Layer 5 of a small transformer language model trained on English Wikipedia (12 layers, counted from 0, width 128). Numbers have three digits each and are written without spaces.
A neuron's activation on a vector x is SiLU(gate . x) times (in . x), where the dot is the dot product.

Input weights of the MLP neurons that the questions are about. A number n stands for (n - 500) times 0.0011.
n2 gate: 461455572503448532352628598534673466479503581493441428524473442633554560182581631423310365577486429416407620530251698523649459437599462558569425361497311376461482483468459394472645466233548412643595379461708576393437448647500651569493315648462553642524741466324713532679645412571586415287356541613521576530738510662584422489539737479471652599310451651710398682385398514500521761385503
n17 gate: 274612749319662324338546479549486577493646363355437465545416476371631564370536366561514489514636493678433554658648529483532420425632451305482500566469539428293414454728496549387435451517490593531740648345613518522514532378408722331517528612406511426469583524317553312444588561493634569374684358673396542409466448542461344371413155528281531563348571407416407386514307697899409447352419
n46 gate: 510494382676571257568429484506435251394389393464332545542316347506449651607566377302617547582359597310558569571575680506607596414497313542513333583584526573604516539727481417624413490529561433487215519298633477366487422635389540384497421432696686516596523368549416593513568754648503357497528411569530539455618590568516755728523438484387513567432474526477421421484365637454359471516312
n81 gate: 475584376520591445423493406413609360518575579761416542458462645761534311380547609496574489314611518514426410527465522313581768732430489681528430493646479630362357335305451451581540670182441528524455214496578380638639295577468643465465504542465504391587511710518538352475486579562465561784371559518751669606372451535479503353471599564478840413528553439577364464479486542564587273300402
n164 gate: 564451580473615635388633493493546427425620459532727395445545459545661546458700605496721540543645558415511432380486579348310417486780437486563209214662566575435564653403521372655565538444590479583434447360609553341596489684415336538340394298386453623552608295388622536605668561569626658448415541346589588519292427587425510489575518486282698400433574418598376329390415325790632323353514
n226 gate: 325543600503407555322454402559493602368600461570500450510418611320484315629382407335550452406398456835427574525696313462557392382526602474543526601375378520521453460790517667374694549319546425458575553744470470531534507434263446394500604533605531610582632306421661490430533483215328544513433592453517470646452677599416585405418410593524471444387319544454688476523554412681661359652311
n240 gate: 441493567206666415503503718527493595301555480425510609392425513382553396558472473590606511483540423376664493461510434375661530625517592260637517614526350577271618558433395429575640483561645510674460449256462449370579445446613535554456658463817591486423601365337612490687544472507415458453388577545236520401660722446403658288629555807414447466305672538473562517441223460548463397527473
n250 gate: 390459419341407748582396529386593548172534391515437236522541391507583625489481656386578538564956531414359378567548611550377401375684348629549496387514515618496681467542585603620515595422338328182706563466459582527534728511590602652544312456415660657269515544597326481548377496211641633485511650568652630416532382552409449656534616440496558699328534466682239628496477398628496654587526
n270 gate: 795629426265595564531507440591565272336617610678435599476531560416560476626660445629503514413672584479483580695558693490541503597557490459387429601605534321482549551451548537438405311686466376577166391416568404511538194446527361326402314408625385462577486480377127405486711462592565507415546487517350459368641355405621379507584665442572547561678711476507445590514413597452558552543517
n325 gate: 694847328568366562591454476420553482684258517585563528399339510521459668673471606392514449489598547710521590503578315582486469518472373402344333410714514514398564363428321476489330545420667299757681528464479097515543539535479428743490539475556576528437442608433567569525662407518645529577718510320392479489402559408607677568392689489485428361518393414718650525475371659529699610555616
n363 gate: 482543343446575412349535374503704535610374407494526413517439680606412538529420532559643461426696626538392426558494461472553526444457341428462497451329340467320447532383451397573404397714445471517477389506424480488532585526488610393532597454454756485597494532570769273439401494530517437436508580476476535300425629404627540601521371637417653385532638538637456571500462480482587462799512
n377 gate: 473562575376666486708493703581520419487675510546510438597721558500599377523557526680709473404684608460650593478464527453549542337377536364539529339415425383493414386399621339500597600468574551532687605497536726628652582497546770643649668419571547743403440461464672731418539659503628540370519413630443451430437390559596339273574507670493379645444447689412487440414427433424562384343480
n381 gate: 542392663361619638677671372442408391154255613585524514251602550419510573620556680510456613462352648397469531698531661421442584524483517453418487306428517475444237415279769402342539402507679614617369514587534596370483486341500458480652400320527416483779538524272585549473571569408551510636391534531409616460539449503393587601668645510381420453568417465643358580510334564428497297520445
n383 gate: 564524471359663482206351500524500604468493642347431659627445561404591525556518542691365615345644285546399376440326600812465555408469780476406414619333386414496546569432587431510389445541716534295562507457503521307496643466619602503603489393438351472538251500646545600500448440698698518555436544539387601608480466549447719557511381615408483661462146496587451673598355411588362251629455
n397 gate: 430508710574157389340439763568527412285600507489485664349515391628422616699543550262496622302375488334381691434519433688343764438523550697615424399500408520358306827378340451308370462485466353571526596574619439528693358489481597683383512325466559573312292409527591551374515858698485347508385443391512439512416477405426594570461338508532545583431732531809679593376341643589492423418485
n404 gate: 390336486637530532436561444697537487497507372564466436367580312354615428642390618346581688353533469612551682490395798425713740442447476637568527467546594514570562456819473700520351397450560566540423598407628392653551283430341610581437432570453479534586635463423356580513634572301551541306542228699428652301610580517449500421514527422400480570443616630295370562357356526367473374464554
n412 gate: 567565386379423553527503400518705610448392523399319634629583588591523497402558518488420512600526405536571427605527540509389609515374530529258547418529301384463521408335313418664531342249468620512594345622449396574545533465557412414515578500571716467491613417592429515628372600682622427544431430591439563593429509666678479451512257509243512571336497567580636609611455588536524485552455
n418 gate: 646347504446483525423584466410406340368641364577434542586663366500582574654479618728430439369362568729699532490507375729493524667617517434745707349446584335431528486486507610521668483469621352524490591446419451435525542382577447573372243531414389454407765545497431468821587237327455636417429479514407594455323507514560620468464486444345483365612373167437397380274660575574597525565315
n428 gate: 666487517577538420427382651437494462556545456759615388639395516569279364449393548689804371490440635607542497330510595506394478500560685566442361456475557526517328376461487544535352547538588641553547762575532526497393394303420611366503545697415601359598569633503344693564490627503446549548472664497487670558665560593442421503343535346466472633596613620615568390526481362513785581578522
n442 gate: 358503524469398588366398457451401520494576531585456520497352511443437429512447369544596473494483488497550414436366646573550414491578369382380635517537674425608488419518448563614353500428543466606391500294415261389453468662591553419540582625431467512661363448622381539611555399584532500636413560726432468125427497590441666583560562628654574480480394562660497417603456451609532259645433
n481 gate: 579688489524454493398307559308402507374401333606574409472619562441688657433514560564496558654490522681616468560331832357595708339597525476556503472446567529402261647500696771324727517577424621300444563450764539384582624455712368405584465297427457472445579510454559489370374525569363256357401708500392398602705576461550600478475411539359490490405493543240347347454618593592507369407486
n2 in: 573490568611536323370677542481369435410619580398559510481588538290500513444597471543699392550591554731487537522366648674641671463322399497441468555607598507763297422409386322710500568461519564471555369580490431507345490461665780493542536467643677707397547523696559614647438703574359329533554577647724516430588632539460400587577500516586631513510652716539503556546454584444669645583526
n17 in: 633496379298451555535383382584489468551586417628344546559475552598210489528428408572624482324384369561461561645720540476496448518587680461635507542408652420456155408573514531585460552377458500497269305601660262533271507644382626698567396349395511454409438468373458424489620360346574652637548538366471472405497420479403503616391582241302763552585572662305249536518353420278367278559574
n46 in: 324332253636546402656464551387356549390470418412422503471613410300573672445683458447497439450300618470676350369526624500516532719503516542566429452440344497503566708557438452336721342584500676404410484477556448692566411526480626402397632555726503245551644539549532477500464371395392493542506661304423653433315526507364587457450549598658611503575602440507613546332420590437374279356412
n81 in: 399535434390377390278525354496613299511529524411387701221598413409421310327706440583542376658545405429627576406465398268575350834587585377745497476500384518463417588456458615486605458440668604517395560536397660463672418360593471489528554627391587610406362335511444573557581626606691529525736465482576656466605346814744437529551511518276524573521407547461586425682385323521384632455309
n164 in: 359342370326497468483568487523605288576514638425490631613423490440464524473417621407389685692543500558753438442338705500368640654440460373473453493715463608339610466590520380422490487413593593547460212579358371646603364306401404628594623571430611686517535601564366549436716527591622486440425397596579358565620707433397537459614374368671609610636439655780435459596517573575296384507652
n226 in: 369521433390521484601429503412457619374450509641402378424530440603401497534297491459454408609597434581472525436608380580494512693555607506417700500710237365459372521396283536361371379305521470518467730566512598576401346393540531482421543411515378491594349582619573500310439478779537629500328494306534515605415585564484503412409401423594365330411565494662475637512662443419634401533469
n240 in: 415366435268493622421472629318438680397462295444455369421414429555328479434669483645555436437421464559337394480392447460653688525466562414615555377604631802607549273532638582625422579507479748623558358411500535632647650479629239345490486397685418594415599510455596649479579662633607525424587712479429483507311538486328548500734503687712730466351528461503416549524380663468442378490708
n250 in: 409625638481497383364367304520417513633416364613702659474635484412529436513398497757653620497470592510699564427281435641617582213480695536467474536628619667469456394514450513570428765355536392441507477541530307541581386546330527649312329606592486560271480493384503459434715473249410558447577454585486596429414480606625301368500423626496604500460738618444423456614530647587474490610507
n270 in: 686588514546270489490673453611436568542637497527409696313645563252606462592541544624293699528440346363439420684361413235721443627349500393313389513615456545521452567531541363660451597433537380400614571441408493619514486349500334473483408493423486595346642493588429570493656479623239542699625340708517632562513503537493460434497716503468427349524325431656459665582648483572745592523439
n325 in: 458769664447644614493335449609582500394542570603517565710387544629493469328633431710473071531242627427483577444558387450448449653649247483528541497513524553351476592504240480328500537476568429507575442374452631486642396415476399692585559322568486452426549418479346317644462549411414577582503368346384589666592473411361453672349372386551591592717396699421472423549647561299524448416661
n363 in: 426709528456644466443382361449515641411360438443590437500563518589588274696386491469376506534592460250488522623699417541570479635562338476606363589547386590419662503432374470557571414348589666473488497731563545534527267563503555506560384482485719485601475422542341466500413427728491552386488340396454512549569396506573438448447424488557606405304521561407396454442323396695506442665473
n377 in: 297564754506494262567461383567561375497520513319458372452538478494440487516763384352523583543634639741461484466539543522481535490532654506494484475491327434690333570444481532510441475372560475421624358632707455437480545433309454571366698603647352422291454698301657635391455585650674477458600490405668535704448424609497370342490588584537528430316422585519650493559372671480522425563686
n381 in: 374384540591604473435552334458532484527477500562380422381568446455300526630437481328526503599461587562370573503575283588529436434555481465507455436472536437446239636587374308549370481574433353519526467649751542510556297597683669526677487448490500438666467693432348377380678665433682517403355596457666341486500388344698545467390366497459414481396664295562217642320477602431648513392575
n383 in: 611386301407510390666420383532538691566678469522462637494522371620384458676428296689670381324579609536622441418474556441590370350317707456506434642512395421444552446306593604500533516595399557550389763588548490447607416525458373430468681420338500529506451436583659352497669516583430559417522497513353442373638579513653434696385235506507337494429361474302591458571526553503662348556490
n397 in: 764739520459451333519557462401596473602434541477607470651500489568627543599473500718389500624662524411645543413500539161531315686545549405500560714400584531532861565630386176596508511492334744462658423555565443267392565356427710786557207443485320511459621398428371433531614613377431715496696545668469588668723575668539353340480504787371481341557523644462519364485616440651318446395580
n404 in: 534410531516634374440604520453638574352653385392274729633413431483500435487380423507416392486590677268540569468436455604524360449443436363564467517601524268343490477538440710395542510403487709487447493397422679573568402373690514500353636601560666439630552497651500642739349308305591438544562653737517594562368480638469377448642337365560615697507578658672271387517469407411420323563641
n412 in: 422447382649380594510367526593543623480493659520307626408427441500650449570483477534507294466563675446547378741216452629467418618421344724530622543683689367662459427565606684443404507391358510451638473561547600472625487278409595723454419404619439490467353517557454233610337466624363561709329480575510570529452635417507533486722429617511438477376551381623618405685466330396325490471487
n418 in: 566289610658598543417515601515576228562546338359420587369655214414533654352512663384682465674508547343697438580344558595298552438496587305397432526354474745614469734348402661447512463590399276612440595632325702567565523556538573375406435768515523500474481515526504667568712380755185403270419392585786420659438620413708612558492707515280430613561477581663419442443631496488515508630701
n428 in: 387412595608640534604405652487539399517639357500500641694467606662481683320507546467392551507383514649415650188490567500411445570445533549405523426721497537690380363628474516615665510624539568510526513423359638601540569503447683461568583683503570569674473594562363453552274687639598493591484642487537520504447380513576665707450503461645385422694480630438360344470670345434731526558739
n442 in: 468350402456494565480583663540540620474480506549631526709574388573386352437407517584517644526429482405463509533385479586503579465599417596434441511660554658341494588764469486635248525557427545567508357494580569470558609353471416605361462531644427580469620511529560477643511509352643322574494449375447365626462238589633497313559549529603458492615543520454578506237581511399511474539426
n481 in: 548713560398480359385622507537616486598503470759398673379388323594337528449469626611486581427598511572677625529653538346439369462456612604626651450592480688451389554364534604626689396416433597350507582284466415360569733321497465676473383541594542503436510591666473601721547580521456566642559473465573415526565503612455316170476569517371643584507765414456583324476593697459395500224351

Each question shows a token from some text and the vector x that enters the MLP there. A number n stands for (n - 500) times 0.0094.

" Green": 379434420691366349448530489631436528674460585491394611537407588358498478569497412291569372502657423575512415541297450286566523494490423450325400562431466543391334555636604417439704543529577512440531571394517565331442436412233532565736283546578503593373569492682546495356375395588474694504512550589592591437303562586502382736266483355606522499570480415535386398564360490311449342402426
The two highest activations, in order: n46, n17

" −": 570508562438312516514531500613491505657172458449472460510502558531560516678582306458445282452675425423458636651408449380326485280329390646570584541508506530386467471438249505664414304527601383497367384412554565505368447446526482525570317656474617566463594518658488591447326417575544531477301403324469576363397655510600444366492482382598386644528435544270594482577470426438469353753460
The neuron with the highest activation: n363

" Young": 459432361818393277487569435759442416709557614627367630570593569530556422549609362263501444554549335649536465471280342398494321416575468526404446382448433577334460520542635521398634522611549404381582459394485499384465483458412588537685362509522533620418498523688535607394510367622529708505423654551561425525438401630463324640457326420598553474568625573400598412487405474403422430554491
The three highest activations, in order: n240, n377, n418

" me": 381476441335291405563466325633565588594577582425555455724490449713474555391360538485471335368472471652469408442426550435442447489517465619450361572408455527459617470503585466453460266591457519443438435158460674402377349383632484433607439557632584550386401647467386585449444373590632709480698625432616466259375470415536622458391550294596495570570525532426665436520610435471459346564727
The two highest activations, in order: n428, n383

" was": 404347580588354388602562345584530512678306583244624396501396615701480374388518503644514496649548468389326491597375412475500548471468503569639506439648618703269497362449463580408493401593338458472407404507468378566567447607390614650553438520551474599477495412426517504435521565546532406376301429455564462395570492597423596312319453389483334735599461548380718431480464422269761468560487
Which neuron fires most, and how strongly? n270, at about 0.48

"ody": 396466446574322380553467334629383547600411488577593441510601522608437491530615334641584275469485467686393433812267379270409498469444518568346451504382583493417411454574603393386552553521394649432488580334400664562502476445470586488503548453608316415422638739367535477511488413631477687490378375438373513555678477646544649483512780239534679533624624603467532529589498540387425404461438
The two highest activations, in order: n270, n481

"ot": 445532578657501321457467530524323586767443459549531272508436496466484496472663425608654464459707520684590512525257380467551504497396517621437490475376738607357482469446653392459628513571342667537440507643298641457497563534494309343515536485561390461439500745444507378565428456679464575510317542470505365359612513695450703494488603258555464513495435301478440421486517313351406351392535
Which neuron fires most, and how strongly? n481, at about 1

" the": 504023521587476426560581461537412504501421663491500549528597499524639513480539501469597502475627487517481498490420382498307525521467412542506577442405420679401480342384489464551622433529459397593427598387578482388522663423804363524580454540570383603452549473625512503537469486603353404495444580540479507524509628567565507447509680366638401491422544640483294455429502529385515263514519
The two highest activations, in order: n418, n240

"pt": 527461488628448328530456359513525576654578423533408428492589500546345504497695463537507511740559515417443384503322376529487304491454481556259461407313746624478500424482571538482448444523509602397292445560439570437355430566326262625617617523424621461431451476404571551453552437550566644504393630632533354288478437964591611555512736408454428655579583383496555446548365499488330386435680
Which neuron fires most, and how strongly? n226, at about 0.5

"-c": 421345537642334571514545520573477436558263478540493505536661618353445444652650460572485488592553538407498614629345213570539582455380425472254580494525568613520189386584520577356722414529519623470326601645643728370441482307472395468613470690509410515417448519352465648461627448570367615603541521515535481385553600406531443540657764348488725568586462452382491620476376510403516523541550
The three highest activations, in order: n270, n381, n397

" at": 567357564424477264535453415576559470409479501488476417464441587494451450570534481476704392441530352466393503661465441517483615506503451563707423344510777519332626443588632499342314525268424528585609455540351578405436321539521380633553514486507262352460411548652479497410542404510612300353481534528342667401659651672518461538489690499586282797467486652458500442439619283435571414470420
Which neuron fires most, and how strongly? n404, at about 2.5

" contact": 500290435643367504596493478578546588702571583509454430564505484650454469421518442520594573457408537648416419633566450475343454314417388592354376519497614532494567553402549487567682281572517380482465616534376467307395449504563355496549376596464464517370578536509636458355447320660468676574385783650525657334590521551714503449590551314548603558629526670418562355674192472527370454571634
The neuron with the highest activation: n226

" book": 414358481571460377439536516641372500543494594361685327427521578520684488547534395441618262462501349712564416502458211404526361453504502632428518438354506634464484528507557449362594252543442423394289546401535343424416375654493515378519444575662317580375592514474561535455358434669478487600409696422428726423582545519556557533446542334434652506494577523516562574609377574471242403600615
The neuron with the highest activation: n46

" Heart": 305398396744347356531601486664515380575451486496561707506674619415502524606497258440551352435536478638580452755357373312431536327497537422355469535430621757413445360563556340374513382593535573444362582343381472425531399385428655547667418365528459579448542524632649491504376334514507724517544635597636573532575460498562480653481411457679546531618596599478572543488427578417272405534466
The neuron with the highest activation: n46

" h": 420308512531438510567407305511490421429442463471559667723594556469458548466632592588695326616539435546438471466487390532645425447562418517244466551560530565496531515641515434593641445528498542468557505283504711461365397492481334596614461585364371659550388696413388610494435371569540596544555536486571548391747588497619640483586643170454650504413478585457465525392461240355484268420538
The three highest activations, in order: n428, n164, n404

" a": 500269454507299454578753240688395596550398489416565612579526512412544595451520598483554565655656414446511552528479332438436425463519391486374697527522311648274398331352495497580640374570546316499498413441410574486464573517777503511627472577475481628462418310546506481467636384757555432513452565455476516419430618436642440288496833482513432445564436439529381377427527586419567485568538
Which neuron fires most, and how strongly? n418, at about 2.3

" |": 482356476620430489481604314511438585646461721459614570549501494576479779654635203499397273583597594446506540650415150460389537464463438536496562535639501551325642502502426388510445331651469479412554534439520439442460447358457518544453595493530371509476638491581469509502413365465702442446344541450538466507377587575505436375461514341603427593463435667466660706585584482286559452563498
Which neuron fires most, and how strongly? n325, at about 2.5

" Bec": 457296484572198308614330428637457557695638474558575474334535564535515472599557592394621611488445514532609588522344351591416449523466448572487323530503449550407447424446532375362685586470550588388472576588459684398350474394475448596481475535452401561399436424715471436529630574567575615447477637633508408260621551520462263573507625635561574686577328527321692351351500609557588444526611
Which neuron fires most, and how strongly? n377, at about 1.2

"ation": 385340660657460626516527471634356639563340578378463425369562536616334512452592355677678520573381431642379560684421457360589483430393400637329618352379726527485525425381579450504687342475350480501385610563470419390281553420417522458620424553675515452417415518329657473461596505586578637567414510623381485449534410703513523527496622366681470565494630562397419423730344503388341388510532
Which neuron fires most, and how strongly? n164, at about 0.55

"olec": 386477429671455323632449408691424602652466321309509410312519674402434448663514391682585358501510450418456635514394444442402501434435491660403500419374633622405425455546524470399499430596537533388451688520420601354361457478314419382599762612538549602494482566380570534356566543508453537582415562577649501430685487376428401619585644392684486651625504475292432362662395374507378410386481
Which neuron fires most, and how strongly? n397, at about 0.48

" \"": 688416534424260349648518488623394665541490564329606552632531630642499613621554448578502433410524510566481456789541321461465473575462546500551468654412338703405399701615511512586559497422380445439407481372642582426679412597597447541509413572560420679532574682509325452418468402600476682632506556445604486343434521687460593509465540292630593706311450496525587517421414543436521383670762
Which neuron fires most, and how strongly? n270, at about 1.2

" Austin": 368429296650401317493470355690465628563464596472388541623540631469507438447514356331630224453542522599571408559455377311535552583423483482442354528403394514348406274528622503542601402528529504448560478414390682465536416512338638567759314496571375460428634310594625578461522357579517583495486573574640433422419419623443490516340360299667552506549674545402461372551424566371304450248548
The three highest activations, in order: n17, n81, n46

"oc": 534524653559464582543603641754281698639362495488500332448590543417456430438673426554445562389427408554559529495234379501417586389548426448383556497426425705423457450554462432394593366789367410594424450725514660378410450398431264450604443408496373497424402393336569482548736474579467548469373523707328646370570447439452559527526635391608421637514464523402451498515559343376307503641541
Which neuron fires most, and how strongly? n270, at about 1.2

" Alabama": 521428330603393299584502165668437580573441614551376564516606660498628466442511406519577176575525424528495496582480366368432576346474446516595367456469330456385434418513497365521781451578561442576514554466459500456433482473554572538655377382477376567299549480615653551417599395564600619444482613529568562376500530653492469500506514412552560537671662523292308418591372542389218479284486
The three highest activations, in order: n81, n17, n2

" my": 364336507529450350550605318603403552548494598542458386554705491480589497401476501355653367465560438701498613403380425624455410448509472554385561449536281654430662437490569341382550446577390613487432459265553582470461588536791392428573419537504487709390514583543507454534407329750416544537552668464557442520563518399598552353503729291448429533495497542490350411591545515418522185504478
The neuron with the highest activation: n481

"ut": 492414782370384559542507550461283537714473352446458404505501640459519476552637485342654322453496561755444319496309496378418359304395390504433388535421686619376608390643587507500362501639465749469441453607400521445445414588297309573539520508473634614456689394538468524697516547563637552559417480769452496450596557816459571509593627573453480642545654593524537566525554609414434408493430
The neuron with the highest activation: n442

"[": 493418672536268305512410362583455622495507559544366372588406639642343534539515390406434345415551378487398460594411515534403496494324467604382453589506441653512524573416490475608548303411509435282551464370509573361481382665475549792442438474659431622523754549516552465480422515580461729540373638504428577366429662557582562438463628376593487624459392564504687473292451547482456302706692
The neuron with the highest activation: n412

"0": 470701459732388401536393504488366627703517473470679450497582563573273550677488528506756468556572378381484387424417469393506575387447526465417403500703488674367790543392516511358473338504546502589475524463468376501465399576721502473566425536665319541452576382517489626504446506579679462549531640361517509565234540459612357375605635520557525533572376705362369558460224440294607514540457
The neuron with the highest activation: n240

"ant": 341390541744379549454510475645311567584540574471311454540505452363406571528655454619475441640443441527541563570345415391547570515318438592355692330417649569424675454396649553474554411563401609413454523488516485395366520504528406587659528481501419467382550655403639483539545561604351710486254448611415452469331473702635545441338606330753584580473737613526491452606563488350436310504699
Which neuron fires most, and how strongly? n363, at about 0.65

" city": 399378576586323460448472335751410472547524717306579442538475618622684430429464539481530257375581433572570510674543415256493487483522439508421427330461617604566445337530466473389699295741459550675649579375459448485356426361464560428590506355537365528400595452546649524345538428636477680422448456528598580434358429476539453442600605416566583574607636602349528534530442447422325418502468
Which neuron fires most, and how strongly? n17, at about 1.1

" south": 492284565547396416503431458672588392487506483529389354505523493555695482429407316606585354434531431497593543583480472318448591503567342614462528422601497706410436439536610400606842457587529561595505414500416465468477449436603530475643444526417346545458537471492743644395379420525433593546688440509466656373349594457628373510635756398720511547763531549602361429531435234411383451359474
Which neuron fires most, and how strongly? n81, at about 3.2

"2": 673381471618402360411338476454218624609529537481352471651535426390235574564578440519578658443442395416576330392325387471516501240398453534552336478569435603438662589329508567248453325406507445405628476464434521423383438464618500414556442654608304426453601391560677617328412450539509555415477523403455480426447550682619438423539659388634446598466614653388425543276294365334533475510495
The two highest activations, in order: n383, n325

" ": 435314592502428552382592472520304446706594475278661615649501687576406609591702416593543447422603415393506447623480306371503348392318455459401642644599411674314469501462358624487496363496372440503569517470588470419343381532546401535548362467544439502696551366625579627477464446412556641473333536650488440461412595622581437415541610485457406624619549539459585539411459514379466293652533
The neuron with the highest activation: n442

"===": 465427607381405323675616382591532575561459473427465402551435526415322537609463470460443550446496537595396543497471294580471450578425509480363562560416585681457504418398289591434579312578537529459490744443659570380548413647678578543600345727530482722549532438682554586309478526528567645476433411304605606346636671609431489492510528429562174574483566680491634421456387479336599504698553
Which neuron fires most, and how strongly? n226, at about 2.2

" male": 345406578647364312400529321735575555623683555521378549518636401584511485516415308412491267448679471493521699534389445501584369461541395639340512329309439471404560487530544536421427495393677521516610584329609596413356546417537508499598535571612445554448518527493384622400499359476813737448333423380557543423539557421679463343503538299605502657548554602343463362540424484383362454534436
The three highest activations, in order: n404, n377, n17

"8": 585555413601521212363395366431449644687423416470419451549569437580167589601512478457735541493607492337594510406472467378470595300356451488336400363660439541348777674379473525384450424473494541456685573523441451560511462444587508461494424557623422387414641420574565619279462570564641541366500539427514633425408514627671503435472588312578619581596427607407474525396267420323536425620496
The neuron with the highest activation: n363

" this": 326195541508437265637615403648397553485529553430513489496495503755630448572570514362461579414549428616440475521446532518410468535482381603397551581507356543460523369389530372595622396642626364428523490393706437442431640445678469462644469590681373439372428450500444448491563442695456566545560640467490514439538634649521538288419734417568535472586557614437362458498575662394457247644452
The neuron with the highest activation: n46

"als": 519422637582466519475437391644467577622342572386421459485554573395276465442484379601500375506689503395425440653444501389373422308312469590444486528396606551377642478610737509389618359715447500520676534402276428413541498411440563306610508478449415522466425513399602538510640580536536688590252587586512588417428532561568687568371606367593341606576577511367387340618412515333252358522641
Which neuron fires most, and how strongly? n383, at about 2.7

"ause": 542293512601287349697285466616472492563679533545506413252410532528394731628618581471615512496504526733542506680351424409387374515289475637479382697464526597365429509477647393373721479563529481441480515580556514431522489537475419580457322473471403403439511364487433388584647622565655689586391502606595529397416529600560328332546436545521460728580474597457626535451468579457389427510626
The neuron with the highest activation: n397

" census": 364552454481310369512477544635447563480306517361699387392505549616517569612470573389709442386549273524498525789503580385653588413407433541440743493531588653385639537356566490549599520555613542432547619462599475448445413582609688310551534496667377564364485340592587547456350514527717604343401488386306719401382622615639506351592647571533516538666580400326337533343526543524391495563465
Which neuron fires most, and how strongly? n240, at about 4.9